Layer 6 of a small transformer language model trained on English Wikipedia (12 layers, counted from 0, width 128). Numbers have three digits each and are written without spaces.
In attention head 3, each number of a token's query is one row of weights dot the token's vector x. The head spreads its attention over the tokens so far by the softmax of query dot key.

Query weights of the head. A number n stands for (n - 500) times 0.00059.
q0: 433491602433476600631512494443388468546563547428470386570550670561523436500441350411663500447390495482463539522497596761616472481453471561616369857524405632493613529559411660548391594407523525514293358680619640547525538352512526432466497363394310331630597454667288600437526670474410713541319558639532481592389440549534445491494571610546612663484429589503415451469320486436669642397456
q1: 512537383285505565689418493334609502549335525445585556368473491509277431465653474556417643626495405495531575565542718466478545529407502560330505429504608581591444423452450589436547525465549401329648517449505450461428442538488576560408433683449484493416491443434545416478437524577529592552657521515614542472488574510534411512498465532440418513568505532514571582487449350527463505514470
q2: 686675373335289427466381308566506625449490408334541510608567365673464518539579588573434655579479476579663327503325580565711548713367415432246459426509638510395503315418596538437547601653407555431703431516565529432391538338545449511594375520698555592355389395741586345620513473360618524555568459553526708435482530370306364697513543308510536415612638702569693353579542591643345305546500
q3: 522652134315430450201344310524561523569399510660500565572514586579481598295577528635368426781500503608694434455434534477603517708443597541358573363542690528504557408341466510576684520632395621567511630673367385557378700602383455658554517531662545588299503545651465315634553507599521573396507517403473663353551469475382408677467304242465416590661571740496626497497345500680348366402579
q4: 492604519620697470479852620319620605302462471292371595622599419557587360605421359365431658612561570378315575469592671290567411565306464445342476508394373399496428461701444528719577386531437406651706283368329615544731371549598516531537468625075453578618518593397664595331376609664428411657444456622514388623488671485470543458569496793519504375508477485384600245376531526465644537507561
q5: 358266605460455542691574569402455471371511656535609507775464541466426377594600552422654476219454494307363562487503595589540483450598616577719610711479489337424376600543351270421277425431471458324560381568559729497538397325479740576512433442466568202627599600518357771554404493456387548526604462532510432552636605629648417232490632698437366429408518370385397519596632531526480691543465
q6: 372545550617651590515529531378480670201446399580397406547510568396521407628532621479474354529497762475339490416360468506510474507518500726618388636424454338522487610579474340609471420345494543582584550512329535395578389733670475587453363578338522427624611621297460662459453550528212458503526464324291517566541697242567424385509594594410483456426403247334581435680575488585468468519455
q7: 346593441631460242496546634622455545359719560515600439548572438663626604431592522626486511507636566681483243406293367317392555745448387461483311527405524566492504606493685324671204616404410515313560711627312398436399700407545496632406389467703450762489343471587419369500598478384549496478541452492401664246622572200391704667336375666630419533538410504693697617660508477539571402571417
q8: 401216368609460504667349458656390466656615392762520386441698507559543560405462193391412647360399506664507220340382400476439522652445333247442552657491616489532548510591609581759381555473589397320500558592565342543427385390419550675580669558664343584475468590589453523365389292366640662534358381384326432612369294482356523556480442329463591545738485568467631724597563371707511489535414
q9: 437380617612582630605438359401529422511404532572618312484616241341176773531619481388558409380442560482662441394470603790575362565626414452641619539506412414553469579276721539419452530394504511364389704588657803554627711485477508429346663147648455395544608463496289497589425156445283463522605444446399508478636467282683425338273564435595441500462576492561442595566377427379399323662561
q10: 486491477737482468515556612675383517580482453769180627461666713459486472430315576390248369682205340612639566541513531530670437445636375344627441417334357343682527751375599466801682496542707718606408545525482300472373587794754242773406539802465527460544491460339342533324556419387199496382374393247328528482375430563368617855496168051545726639523355644360486462309578269534626496255541
q11: 639384387348363412170480517569666301407266731184446423617743463481527616409540438766500396400517493588535727500590342607374360606401567408492767180486562496441305471336493635598475453465601395336462492601281482515652572492215491570766484767582380529549160743559500462543315558705715557581371541359496637330440512666340522551585382818663431676390856435396479387538589518394548512166519
q12: 459347528427405644706503526579270603619587463489458348442707427516575625411439528458562646469311459323609463410549479763537796500703300437543492289424737433454504475565425701434528551541470425364616329437309692378590565450679733496410575412274539355570552725652656510292463610500450468605610577587500369652387427574457274416352683222518359538605486522529449460565573582419387323422503
q13: 660466756792668583540776577660344316423408549734551408402500334507400549500586508387368370568612500327449401332396653567258473440496317488563709508487421500603368538523558657819721491247566377496636913511434388656482376484460350443461659585269460625461338457356429365641284488652444725345441446375391726254286385669273533544711562456528451514324563528394492526504488559377575465462532
q14: 496460676741249477731552591582318744596586555837620560367496455521480317628504534259459550500433394489335291392489571464532549406731266685396354677565512527617274607485597336685519426452496345392352442649626654327287142681450439688445622545526374351651673394348401611539558488308349598468695492539255484527362589477671556524479778399554568345301573472492508479472512520366441515529514
q15: 516515527801632682605417463610575474391452526571623271508472411429879504333590628412492323636235538481581636446262374765418453588563399438507607375416380328645460640575624526605554444423471599324580696467582396751507620516512425615552462457366613621307280450524688496621459410479563508635492329676582552426504458308305631717525364265524570379337362500299584529305352646489492028699617
q16: 395477400488406621636458528384484416528616632437456384617345356537483697523425535437456565471641418469404648628540582572551661392482456472531491611419638716518431517508479508503607476641406626311414489485640557429498481367505463650485396479566473578476529476616733596536441497551514449363427583633440366392547437473662542392345697519418565529530380556467453513655508476472581609456583
q17: 607567309398454327463529288542577445420382635403528539450679406565479541507519536689697431468483453541777289497367436544386323597411497452407665375548566595493416391516656583524331447575469467541775401518415556568380530421473339403598468493548572572416549428419675303486653464400570406644536357429380564546683503306383345557494340211523517331550473456616746506570426573600389342632449
q18: 487465546577452553685505468484490428382458523631565563568552528509503624490594450362669522458480470482437533461495589568497479353648649460532343483588454359419615590468464458453536606540597410503556440462338439472622576519430538344542611403615541541571502562458423537572407298530466528571550491515518621641436629694400410434418454532500503538544478574406458440527512528475396613388608
q19: 429456565390531388592394432566289436429517484523451566383706489505699582515476449476579434546314621619471396435617561613536368359528508494545444483546536559599439589424470547550458507361572351573451455389627605631479483406526289340497626556633385475545623444419526451555530497384557357643407643541419696545500492418247488526555593494577355490624443529691366677615491497575366447402505
q20: 493328637760510556634662426374553448458669506418644418591384324591452513480388432427725484394500462304397681518404522463439403371602531432652525473608369325330457523425452418336647474551558303321404490482351614456574483565533652605403641676370505458548417670387383665463426331466569516484578622550649664384460604636655439397509640708614497360444435524200453579404437592426584576512526
q21: 339531468418153485524151470333503412717581613515570419539504603464504660361672568531420449272386407524688326611440475517519564482632524405439559507552641565512555459528462540459493563485372471439504576671683359409274526272315496462611490266648530464422411464742468451914623374436638695370464504552706463371530409486412601541337527291377492687478514541648364708417386586558500461466510
q22: 579432505367560520387743453348749566185226626280587589883681331427597238653631265478739586539733666403292399173599599471452435464576442617652483614474163278351145394500194382230251326521391306358680368589450677400932675607271806622634617515376538329684445790469551523349361723717531355632591365428597599646640717500628368293734591768607463295644531197287386255602681478514534515495313
q23: 219522580473560382660442455481529693376225408554539481331602412434447552486494553394561430487299604395509378579493490465507523409737484664575301640454535583656402714625383488503385385410463547388490513432570743362545442540614645403445462618555655434552847434609470612438453550368264375649480553510427291636521455397638420435355563300373510573534436479386330466353520382658436432503518
q24: 588577546389206752396484189557558634465496323453700562651560600344321399742694500567533542695517661605488447354603595488699362556441605482421427716605683634413423338322448484426525419557441534609577297755433299458665307538398612571560711026450703433396716609797386519361416479403321562592744462535335643651439652445868394327422589521377368459736368592542465484686422709532269430444416
q25: 215475385827404451628403432491439438643469744683538552381568236797706450220757452594504341466500586576599431328401359667215666549818353583380299586342472215692491780779334541663691437367529304648491597357679500651436648553535379344437326526552597623271647348832601556459550377546393600441430539563689355421595453610464752644480468200305404562433425655571495447257338317492597241441496
q26: 661551572434577749602621360393442536419086634588516331657717334352198435706509486495723471579618753343365404298382688628434534294729532688667516811591306505348549597481475383366486257324577607880397568612567766365689736602505720571197686452543545418699813610554370513639258471550173362723683424396648475606510697365730339248585708304335515236583500301185614311580589453674305476726339
q27: 554700266465530596389583496475579662411642591500579453617371347551394545401517371288333335817837496533638145622509487290450164460397343527415340562337303522424288428546629540687624656509492548305412782653224353547607593765692693736290533564445720806470440247571513374536373630441645586540539466429699585418384344292557450567296130341596654531650469384639771524436593320496442585413402
q28: 331449585492465585260564277534597444588518365397477497671529465567474573632614469511534514473529506591418688606403531580533545389572379467391607478659515493128615338439574291391580486405741425627489437706367664535564325532511642655620408351424470535580607476532293567637337243522553542438374538378621514559645634514849335305659697658238603590607592449535453536565428656440361572571395
q29: 417680488432559621518324331353517247629285568415388574595573371672272752533557630623519552217451553466586458478367349489271536755826310492675431537697690349734464521515531493520606535434623528437500384633266652324442707472492403529583393512648537579488457398614631471561568600937440359346687311577667447334443624552569828696415521565632305468366464504432557496548549556342481328743665
q30: 352504406756637405455363850579398317560737449451447409377438492606409563398465597426367443273300467453565547585464397724287778616623539410347602479378582476668355542543678462734612529496443373523363419360468354775215587663631534589491535684464431678596468351376577364492708626483586428315593552546407500189224369520364767750451556334557712421500373798537504530317791561435641381566471
q31: 645311666295353545490457165396639630446285509550626461646523465367362180645667371729556415582605580543483251773584522905533300500345598632504402642580434478368427492221610596334257522309395391792249522471384742589667386554392548463515556146325398353491738496802527508293564487434346672587603540289633371531730535419673374247633708742437210508555690167509427625636307512542651566402468

Each question shows a short text with each token's key, already scaled and adjusted for position as the last token sees it. A number n stands for (n - 500) times 0.0015.

Then comes the last token's vector x. A number n stands for (n - 500) times 0.0095.

0 " B": 428565524466544380358591603536669627476485312504499513574640383625281464413499412664377620589469
1 "ish": 369387444307650427649537577609558338363521554489524537637603426491471591471649607618484660521477
2 "op": 508592509417634623538441367512334373566192457364467478488531505434647624653507696442540483269604
3 " of": 364521478379414581590539604539580510431597502502394565572504541402562606372562604364537491337413
4 " K": 611508493446562527279539565420614676642496496536500427503524439713264377486586432275453496642488
5 "ir": 576473419431473580570444562627666429466543448613528465466505536459503566483648584461450506510529
6 "k": 519485461514634469588357541389772353535474396558467515540522589467538564378706429397229449676282
7 "st": 499426423339536380596552658510738450556435396518435453537595475541357620354763338631286508689341
8 "all": 497441414359501620573512549513476252613325573424450516466520499429510763599568573430373389457480
x: 668442532432705435465521512469422581339502511507318575486676514282487718511596613470696447381493486607482506246553445346419405507497556525480527517502557350508547526342588503524404302539586552532509523409497553545841578548592533377543565464519576547599514497421606375680360351606417424633623367599458408467527590508301639611369549459550670492401575348515422347623379292492417693551357
To which token does the last token give the most attention? 3 " of"

0 "ill": 448530468445504552475595529555255350420366579477517416472500492477449682497653688265459442452604
1 " ": 443517522413436614535637402442259507498333401388551535558507399494428643506466504458445556410466
2 "ra": 451477473529592531483599484570475546515436536657439511359545489469408509342517518745477568599421
3 "il": 534540416463543707620507269709195338380198477488483557470421500324706732697475892349678661242789
4 "w": 547464508356563627492566441384241532489408431245539555503502476466628455634271643601574473382601
5 "ay": 522362510368662614599556433423312462506384520456600547580541489330652524538492611614519501433539
6 " l": 449388549517531515536691412582312640461414329466485717400484419520342577542375524665415431427577
7 "ine": 465412529551552672481509226525088361532260447372481541490415462418684632720448719518565438349769
8 " to": 415485609460487464512549522553386390405489496484469566497516389578393492516567461467574587621286
x: 537498536544576515382461518493679508336584531431586594685624451303505655620660479448441589263415682514428416365555465443484549406546528564509529535529472383502379530645461342410605212453522356576531480527494564443646426731277434432463464422555575514486601415478530518378295587643620669429604603544487471622573422557542676425324476489620353392486362498518507250630496762572579409468432
Which token does the last token look at most, and with what share of its attention? 3 "il", with about 80%

0 "g": 386627546410542617604628473571591324558538674516510559558689484413471498498580596533539515512413
1 "ent": 462609543492535567475597436535501507526414561465413511493604431497498475429609588577573537499498
2 "in": 507590530502447668437633401624419395498482688549390482338480461509529626407669768431508600467435
3 "a": 491524625495360636414659425639501389504380639647497488424469434522559465509553744373555548518501
4 ".": 566520406487457504484608467562511655420384458620307618449530463548300511436536324421551449535423
5 " I": 579472578506562563389586395561281740296389363482553562500526592544366393492417547481686626467595
6 "m": 491483398421526596589533546397371441275493469494634528519490642529519515494567525470709441580504
7 "p": 483455404446516442574598476459511369466578483709661489620621607560358352312531309510545409561310
8 "ort": 384627378367587507615480513551530376396450634574487372459508536381488525432552485421647373547565
x: 410420412708320570464598670679581406375462566453570439373489610338578534514618537456551483687495555334390484490281499476543510456582466495459376686506547553478497664432550359605350426333429543348700395482569513559496504517392480572426450530384519632573634552375556432499515605486451406637528476188529642589361577520476612556503349554541519585673446456392533529861592433322353419293561
Which two tokens does the last token look at most, in order? 0 "g", 8 "ort"

0 "199": 469511344439539470677711502563251506530263468363518453382561461423458606438328571540606552560575
1 "8": 481508343374589440727594515589363449556354567446497426388514383403464549541344619407579564522535
2 ".": 388573390464449497502572438506233567447308395364523531451559459554344598567401378500677429476625
3 " He": 508508529486597519398622511514434825177394358501470545519641544538385490398597495504593591513468
4 " c": 516549493369572396547688616557512564402356565525448611464491239511264588498499362582409708494484
5 "o": 480581491653468482446653463506403619317354525535537514407458410516493549590428461480502735247577
6 "-": 477466420298546477522528316589308563561304354418424457525486399514487587499454434451583714333571
7 "a": 503511534477490531514614486511434486415304504487534465600546493476545474505428592569563737406592
8 "u": 391622466399560612664576448422589500409390566461485476495482511394606494403477556547626690548442
x: 474740626435608598633376396585509559392390533519243627540427538495696521489366504660660344627544536392367569642312542566474487451293658466364553492498309489473372524707581194442547405490557480566473575540402552426400669287484574516461681533378641626671565432463460558638495609498492486520569415467448281506528443504494478312470628394359581382479395506563514454598672642520440457458593
Which token does the last token look at most, and with what share of its attention? 1 "8", with about 20%

0 " ": 535550517481484567633604418407389549400374378640579544516564443372435540473509374450488656545354
1 "202": 463595420491505605631734533527403426344344489484544555358520529418526528478327406596664547474405
2 "1": 486548359266752421826602594562458394407520493448588499575585494326498368508340433454519451528561
3 " P": 457679643525468518362702380401258596598408329386526599450599477632314393571271487547677464409580
4 "an": 663402364408466600543553577490609313498575506544372468526578641436553472355487502518594197463463
5 "or": 528490483447519525603503573412635344504513473327492521548533550498506480501470470661476257527563
6 "am": 517518541446516622618569505668485452605538516437549509463559520473558557665411791424495356428603
7 "a": 511475566430476538544599431626570308609499598517596499522512427488505399541449755548502438531531
8 " e": 462284592619367519391822510443451477484337453445483577544443378677277408479416388550439653490417
x: 568592553577373462513531214337616467446467315722349391552428538458488467533426479361701450451530602537552394622515557484495426630469535587463344635451452451590515431590545393492481309372551438593650506530458652591625427488449509538501537466473620369354595527467484550437517660412472318448479462487604434389703394475605465560546598654695560390355417389450396225748489644536459506824651
Which token does the last token look at most, and with what share of its attention? 6 "am", with about 50%

0 "is": 408523493429478618452585354594348383526356505610451421414495460388625562475516665388540507439467
1 ",": 419534481434435523511555500679491630521530518606504547504597402449433604485585463343661526525515
2 " F": 500551569451574462208587471496365749524490416521409533496518439673238424515558511350573539427692
3 "ran": 522373325195670614627441540580417474502569645402345432655529549438554608467605562335637388402696
4 "ce": 492435321293585528642515584581487422624492737454398401551477553374564701551619580320526481525615
5 " (": 549553509473428427425708460484227701450439570328438560500411422627340577485404457345614626418508
6 "A": 488500586503519404322725499531457715520512479539561525538600445674183282433477475377588613542524
7 "r": 412594493477429511575545495527511571563556578553566564493533452554421604410437464377535445518443
8 "mer": 483604472423524552589411510630414524494388572337504500408536577523521687373366618350555384457543
x: 688417529640604498721663589538521473569545543516580487579544428567597478345469494429451337504506581425360285438326623640556462500525765460404474446645502413593475470505403536487324571417462445470512620563489385349416490521321697542578386415398550372604507561351466682547585485679387587521387528460369557694715457384504443545496573472472299392457664680506246571446686237540396483506505
Which token does the last token look at most, and with what share of its attention? 3 "ran", with about 50%

0 "ur": 503612472499492633542636433545308497500361585415452381361520462512504569392423639493490532538501
1 "al": 434603531470569598584659460632392575488326564387560506532596438446530681479620692423640486399580
2 " re": 553597586594451541452776419653299654659463538449402466424537377648318420490350468449589587461615
3 "f": 508537642456421447569716460511310337578454539452465576481540352564273484440397348466427455430646
4 "or": 536547557495528603556641485549386487519440554461523570502546477432524514409437480545520497421621
5 "m": 531501428358657581704547484669338544481405565410506507606502563291632706586537664285554405415741
6 " and": 426502511392534496556635539615357570466522494451573507558512407567377534462604422414648685622558
7 " re": 390487540518570506466719520628392747544489494480436582529537422594302422461522410402622743564526
8 "f": 448430555412462440572701523482367359533483503484449506610492337553268508409492301455423546510556
x: 367549507474530564543520545704457576585423644420507495407466581635543335582709508542628453481611533605435430408302457438536510470464647498467432527580540455464644314558391438531469342572563506333432474534430688500587292359570455582550615350392733600433686540357497531457221517626470590641604561480603237419519640530520619445457638514459358405610409297525242334601663559461449412563432
Which token does the last token look at most, and with what share of its attention? 5 "m", with about 80%

0 "ate": 468558527457509554451588523645366527485380562483568475489493487435534635516623684472624554546556
1 " g": 317565459354731441485715602647387476558439607464510471412585299586257497564483481567561564542491
2 "r": 532687514502533439544671583713429433573596615485355418410459307482354616605485423665401675561503
3 "am": 602628504501592606618578382716160338526335403335488491429480512389601620813452727537602570297779
4 "m": 646533412363581556712567359640316362577441384444543552568395485295695587666471620657525558534629
5 "ar": 423535535430646604532491219605201225501327307562612642488441506341665480555526724669542484256600
6 " s": 426448658540530503387570336681396483672385289501422806467470333627346451563309501734402502415627
7 "ch": 403415491394693525601559408591392309538419503644527587505411392450454554470585529424453546382481
8 "o": 469398629648510552440585482536416517382427511490451521448494381519438534517459558687540573452647
x: 464535481386623692563531433446541471427456526567453364327471527420444462442581544451677505431528334408227456570528545401506444406546581669623644597706417443518495393616487292502632594572326509463440467461530577384561604297440519584559705469356536653514636364585585687621439466491367518326375551508764596589629568519559516386524401436576555254537404358438505411563508280467624663540570
Which token does the last token look at most, and with what share of its attention? 5 "ar", with about 50%

0 " P": 504639544543417470363655535498520506659488384489515418468616466614319427512362394547530496411529
1 "ort": 363370431383470556541443489695547296462489636467576648679609512347592661602507621472561374301652
2 "at": 551574483457441549579548592577489371528514479401487532446585537417575585619396630553528408368637
3 "il": 548483363442468596574637369489235322514397481392518509587465548409675548638430728397605480314632
4 "es": 438533505484505528459597500605469388552505692592504548420438449443560527596533642421457440484447
5 " de": 519479556534367571484722524594524719449590520598417559481504465490510563342551567459564540416482
6 " S": 472519527441654421299424437597586659824460430565530548494478404711239368475490497303493540517671
7 "an": 398549469366537517543553484571700467536518632581652384417540489494494494306661517383567365616509
8 " F": 456498467448528407423492494354690534754540413475472410545523447684256395470471325529366334636603
x: 505458480446476672532635638553456754484473408694585521297465520426604460527647559509324463676551601470402452513616521542573541473520298410422593650353550470721502466393260519610455517439526480425373421556433610454501428284698680620652526694334551517593753637396592648432404404419443548655531331330439455462602488413451437554508570584518491470591421505448308283432422454449436466520412
To which token does the last token give the most attention? 1 "ort"

0 "ol": 452580502514510550567677448619339395447341404477473462418534430368569587486481674509394482391614
1 " in": 465540483439547434613675543558416489419558589584590486511556380482349457317651395324537636583482
2 " B": 461434530472656358317604604449556659557461439633434493541628412653302419379596384402507484667491
3 "ir": 487405360380486501557455633689606462427646473415405476572565512515377540511520645463537473525609
4 "m": 576470466438475424689388602476491343624381393447496525528519478517504614530455540464399493559460
5 "ing": 471509562532328463613477654459615427527574631533459539496572454500435651413581602528392441425348
6 "h": 582527432242663504622606644520516392407470615659595427484537436378473573379516581398429552578428
7 "am": 494516447387595697606474548662519452554427783555556492438540561411554764549642781175467447392523
8 ".": 308417443438436481548588514605495613450378500504622500385523474563311558446462347415559346539445
x: 750582388438504411386535484517635357423450484521481557525437345388576617504530636582777563530389607625449574451483504534472557383584676385624534527310476399514354424512380544460382313494484417524498500583583454475539590576274484578492486466387804566574461537462644500423567513369640370577471522680641576524512538375537315539377479622522534445536564541406212193671559509442423408509660
Which two tokens does the last token look at most, in order? 0 "ol", 7 "am"

0 " to": 524458456602468411368607609585535561395549695602622441449563374669258516475689380479625659730294
1 " m": 297529447558583425373677519580366609349500501643513440539504368586307476578592376516596598638537
2 "ar": 498593473383679548580507285530195403423451339633370468535476477381550468455614527538628452338665
3 "k": 527558454397652561561500426460414312353550555452455536636507530358604493535548449491402369576450
4 " the": 669467565450528497440613612629548663413624394515434557486604485563302529456735456573619525573530
5 " ": 509557530541382568450614453470399584506391504409521454523493346652310587401507419472523554537457
6 "2": 568475560483428472689679544730486566325452413533540553387470355466422557409493531553658556519622
7 "5": 527476477261581411845577562786585378473479496634589545426407364446384579497614550428593507601636
8 "th": 327542433266489554701609508541495312618323591542502433501536426445462642532568476540586440582589
x: 357489464479463588328624531498579541370424576500453654374443680298524484646444434621597557609546459321435415549486584473400356535360500521468428570549534511491449168525694392436339568426678592632641597642550559348641542505497573562586559682532475455628596542429317436592525565423454479700555530567309270532444433446571494532475659494449723491394394462356537528597486540240259560503495
To which token does the last token give the most attention? 2 "ar"

0 "s": 432589548477564479495593418590439450530489602571497479469518392425506475413562596512422521611530
1 "oc": 487555467464504586559645438625435554636504768575536530394514410411524735457530652351422476393598
2 "i": 410510475379565590514727410607384444492428661543442465535511412403633561538522646310566637410655
3 "ation": 516543554415634516480629355572347517536237580569470573566452419325645619590677685429563525358673
4 " of": 530530516392542549528644534650373557479580499525359608509506450404490541431687569322635621426510
5 " P": 571554578488563463343680451517416686660423435498534623519603445671237415525468456372665546442629
6 "ub": 533476373451495480540611558576555433497553644561728311589598492453541471495477469558554310392570
7 "l": 437444356421546451608606658558588319530549544464490485464561550428482477523375371528394319368555
8 "ic": 355472317334534636646432466674410296541398591165567382494456503368700665685439698409685459226713
x: 519506652455443325666546561546464514593374567534635610650495448390586441474495457414606627374471439539358328437336509612499336257511595393556597524634331477664637514568563350550407407360623412455646320697474620579736640557410611512428632301491340353584433529543486446497441646440514504518473474318574675590558763461339435378464450403457446495449429633465536514586576638383558327612427
Which token does the last token look at most, and with what share of its attention? 8 "ic", with about 50%

0 "?": 523599399530374591478625429452586561272365499564528451410447481504468472347500511614496751642228
1 ")": 514630498459468537536629393481388499314309450537543412403478443488396453460469470391463633570349
2 "\n\n": 319642392381699492537484441733346795453458442583605632524605533368480682559667561501596662407593
3 "F": 572591576446611508346681424495257796322340283470407657444499509612350418580302506612657537322739
4 ".": 511442403305419647734489528668402446298430462438427556473555489441622651605381527551727443382768
5 "M": 497543492505556593439568427502539765418424320418540577485541554530446449608374514510482473434644
6 ".": 573413477362402600650424576634596364378521426519540552451585496490577654552548589601523336302669
7 "M": 435424542544505549388622441539517652472418315468480626461522495586399511558370534477372410421568
8 ".": 427376542366350601623454553671548310424512458539536480430526427522570675548527595541480333295682
x: 595598548505382446487645493564419427425565601564484422421675365350471642581405560617591567457494443692417383476570479251451351467448546492640403563539422370435479550385453526439328234625320671530478502532451411549793567612262516538500361700634722458471414660533639648581592555463526450460391455568554483570446688535504426433383465435603391617335525434524513293533557630566471352576378
Which token does the last token look at most, and with what share of its attention? 2 "\n\n", with about 20%

0 "6": 514575318328549479767702490581291350525465514524516381481568369402440560439477490456507387700480
1 "1": 557633357370562502749707511566330328485494514485526415459562383445432478379421389438487386704442
2 ")": 460578513428417564559643393482185392385359439495543421414503432467457482513356457410549408589483
3 ";": 515584441420505389419647484508293594430448320641481528529518434483302473440684295458563578651349
4 "\n": 470563553375513515391494371508258657355393325434500542475453563552502461505557487507627496460462
5 " ": 627465396403668494490551472533367784326496443523507461524491542350475608567566515419525621429403
6 " ": 561495414406691495630521436466444652396427348586569416516468498285512550509456445441397575449375
7 "-": 481541499323699414573535422538511739486342277653552405390539476439334528427582313437654626570464
8 " F": 465456558487743437366580462389542828432429321581429522553512536564319405567439392635536497450594
x: 539541472548454577387477241531596560625465527551530566463439420464499358540715604601473402713521516508344465725515489573620447542453446356381574662286402451523545559418338283583525407485430512510485554649519662429574384481509535574635540557499680623599735701465489615418303528540450633568501427400636371490506425426524461559592483560349523500595331311440433206484464407648474532312359
To which token does the last token give the most attention? 5 " "

0 " G": 401517479376508480328555573497572549618465438382555485498585403651270540521514403592399568531493
1 "ort": 428359483448421636456387494620609405471515641340528580580580475490570699517580629578433402388609
2 "on": 580495493505555612484423534481587489554399635410574450507544542433642675523592705411418535372513
3 ",": 451475520433464535494539529587596692522540588513438483530559403522416558415515441333494473443476
4 " ": 525500481408450574465603471448390652517409582494423488547473382501357604412646418195488701462394
5 "2": 660466408332516491712664544595508552375470500599459530444440391375457518367595446355579617545550
6 "9": 644497354134620412875567602547604368536510647621605540396403350407367533416638350263437520704545
7 " N": 498555471296533544515571573401530526626589696469713460407522430524396373466429415317495290560586
8 "ov": 276678496434454585617523428411483537498676845501468538317481436509559582531532525259586268504745
x: 518349564500508536482566475484451418297690517570527466463548504427501497566566557393656645720523690437430547674548455426643586328536370634474292622298468440589496278363455505484387490538382604599397544601499528381528333500512597539619438539268232351651763490537472608302482526493514453555613621548412479684539414640373610456517596521451599569326423461456522650535451416515573363371451
Which token does the last token look at most, and with what share of its attention? 2 "on", with about 30%

0 " n": 550489421383643503518654469580429585351572668580728489539572352507356450409611492500558499593597
1 "ot": 276282335411567578478581351421362544254502826586557483431473436450557534348598517437613400577591
2 " m": 403513439490567448465706502501259455324402446556365472508551405544379477521445378558608544614510
3 "an": 517542446374632534504601288508238377348438431603313515508519477369572401275514462618607307418528
4 "u": 551533527476535474624541473436321345318539635443431451447467437402665525479495629702596474500673
5 "f": 515373501398518622610629440458271320364529469478596494448456481436517451529299493618566393487657
6 "ac": 452421577447441898454615366543365506267522547540504616537424506380730521624349661494639470310590
7 "t": 462425434334729530587564389491301419338424460580407466560479515356568474524532490493559575556502
8 "ure": 481541493435577655486566468492322425395485637613487495550457448285767602578624709536558561387472
x: 498375538528474420496527579540490348381437714376457398541612370623417558478473413587568558441549591463218436248352567511519551539565411474358525560360445558467532577624600301370637388616649626533631514405423624291498555467179626455611596529478431859749457509396604480548442489455683390501449460520561434586507499487628568544337568652519527415400381420555512503604466594418535431679470
To which token does the last token give the most attention? 8 "ure"

0 "ur": 503612472499492633542636433545308497500361585415452381361520462512504569392423639493490532538501
1 "ing": 460577565486430568537603507547438467517437649517435472522570433517482584468597561392562662619378
2 " th": 392530428413658454559651576719520592356505674597410458493611429487291576347561480501723673602505
3 "is": 566411451404637603546559437633271483320386631411434468576606560402563574544480702469759511376650
4 " t": 466585610595442429380683395520228424452278393330624546472510400726204403645305463680741565537524
5 "im": 559566457520495487483615425489256436318458531620608460461425536515575571681543556534731452410505
6 "e": 542516436608662393518568399445361344436451417582444577528503485362601483597593450596524535586344
7 ",": 469479526535467501429626465605302583290462411570447535521553482531395415503508420545748586541465
8 " he": 455428521459585430444700581622479651240454407593431489524592456532328508417699443529539721563414
x: 405563427553422415498452349455598292444474613470500510414516469372365489575502617392471525511576618491485401513352476460482530602419574494521527531398572483701498549768423246376470239537467371657361535476716654698564450559282578452543680428378697570525507575468477505597515577505534466511558516739615482416533434440675519390370521512377363418554426507437478205704444485612549759682491
Which token does the last token look at most, and with what share of its attention? 3 "is", with about 60%

0 "ran": 401502547436613601477535445500402478618570647429522537541620469532514457388587569534543404528578
1 "ce": 459533517420623552577598506616424485567540684592482500517493419406590598451666651376453545576498
2 " (": 478613571490425496406696365516156699457387463359523472482428430652373553548391515371655602324634
3 "A": 518517597526491453311704453533460705519470425533438531498589471667207281426487488406606604520536
4 "r": 601587503506415521568536494542560573576562566560450437502542456559416624404478464414519441530437
5 "mer": 523529439450521556569419499645426517495399564337518409448550565537505681380403627359556389468550
6 "ia": 482602552456513492507639593700519465494600780522481444530494443539569575452538774489541522529532
7 " de": 561472529512312538505694533593634706495649503555507517506514439601428524286541576456551611498446
8 " P": 482402545462505393411637451434596553768447430496488552568561384723198349450447363303537614567544
x: 413398564431362548600602589481503663488406420671495578344519503404561498483603594476377506606564434487528439638391462482496727341594425464527560571162600377427527609585443482581378524395590413290520435530482694421704405372613632507685591534364667390492568487480513605394578486430408483544446494547604533373665414378496490546629702411582329272618460463544415229560543628566431516433567
To which token does the last token give the most attention? 1 "ce"

0 " E": 424545566532315524252642513520511607396352312483447390403473475697334434413448401492424624455497
1 "d": 538476530353519451717585512536599428350433464599428437597682479509468560399606472438423553486536
2 "w": 411318348320506518616462671540523394477492614387371478454600489516562546525460574423558421538746
3 "ard": 599526503413524542519509706362610407504551634482482475465562396509490689424780513476415423577494
4 " V": 517552519480525530259631565578569665554533415542535545456476475604298589507555584439394499472604
5 "I": 500517589504374497496552543622471389505547507509495600453439398536462567474498580507459572482638
6 " F": 454383577482317457265694616380424510617527443437502598502480370772228489534350404506438480463635
7 "ive": 530407532444412588539576630560563399453581679459551470461504366485478613481599577532556531486677
8 " W": 493538629484427561244649573420370712543503488272431528476481410711310433520216530544563413519755
x: 547529543475543535502422356428593512559480575640543407285440650374464453477435423699489461373594316289243447531496512481567543497601522462493446698354559476670556424634343311411346356417684505570577579597452512491661514481536707526413561637562354550623835556513462544392494435495372611712586384454557449481495488549409508460775557698568401489448453411427374507523443423633529510471286
Which token does the last token look at most, and with what share of its attention? 2 "w", with about 70%

0 "h": 501510497383557518511616465546472509268361498548489444495604461504390580297557528516459589644440
1 "am": 466522489462550659505515482614383469343300567471512422475508569455510723610637741309484469383547
2 "p": 438587504363697486657553412568466469449435521498476483530492504469478584399514559434413363508480
3 "t": 525408482252697437643539528653481292395378516490421465632593477368478511463642572462518485596634
4 "on": 493500455419494634463455479565532344626434699489505528519519441461561620517656694390478549476504
5 " P": 525532612525492448329710465495522580746386418533472707505555398678236477411388411399390536477426
6 "ion": 518494528442391559442579468618540304438519617570512430546405491545553550358562623576544485399638
7 "e": 656485611644456440450611574467607500454449490428415499507549465553420496410505494533524582505480
8 "er": 586460532439570596549550551561591417554474727481500543521448369446474570437463594457357504540526
x: 439414421579503364638579489591587441497488467721474434358466408477561603426448547530619457572618485482251503414362597684511487541418684521655407434545572481393526654500624408526412368448700274452629520689488588515656603406391532421451710548614563457614382551494504511487538531527324472630414418541523442446580708446570618406495432554593664342405369479543199226591532527383337460498448
Which token does the last token look at most, and with what share of its attention? 1 "am", with about 30%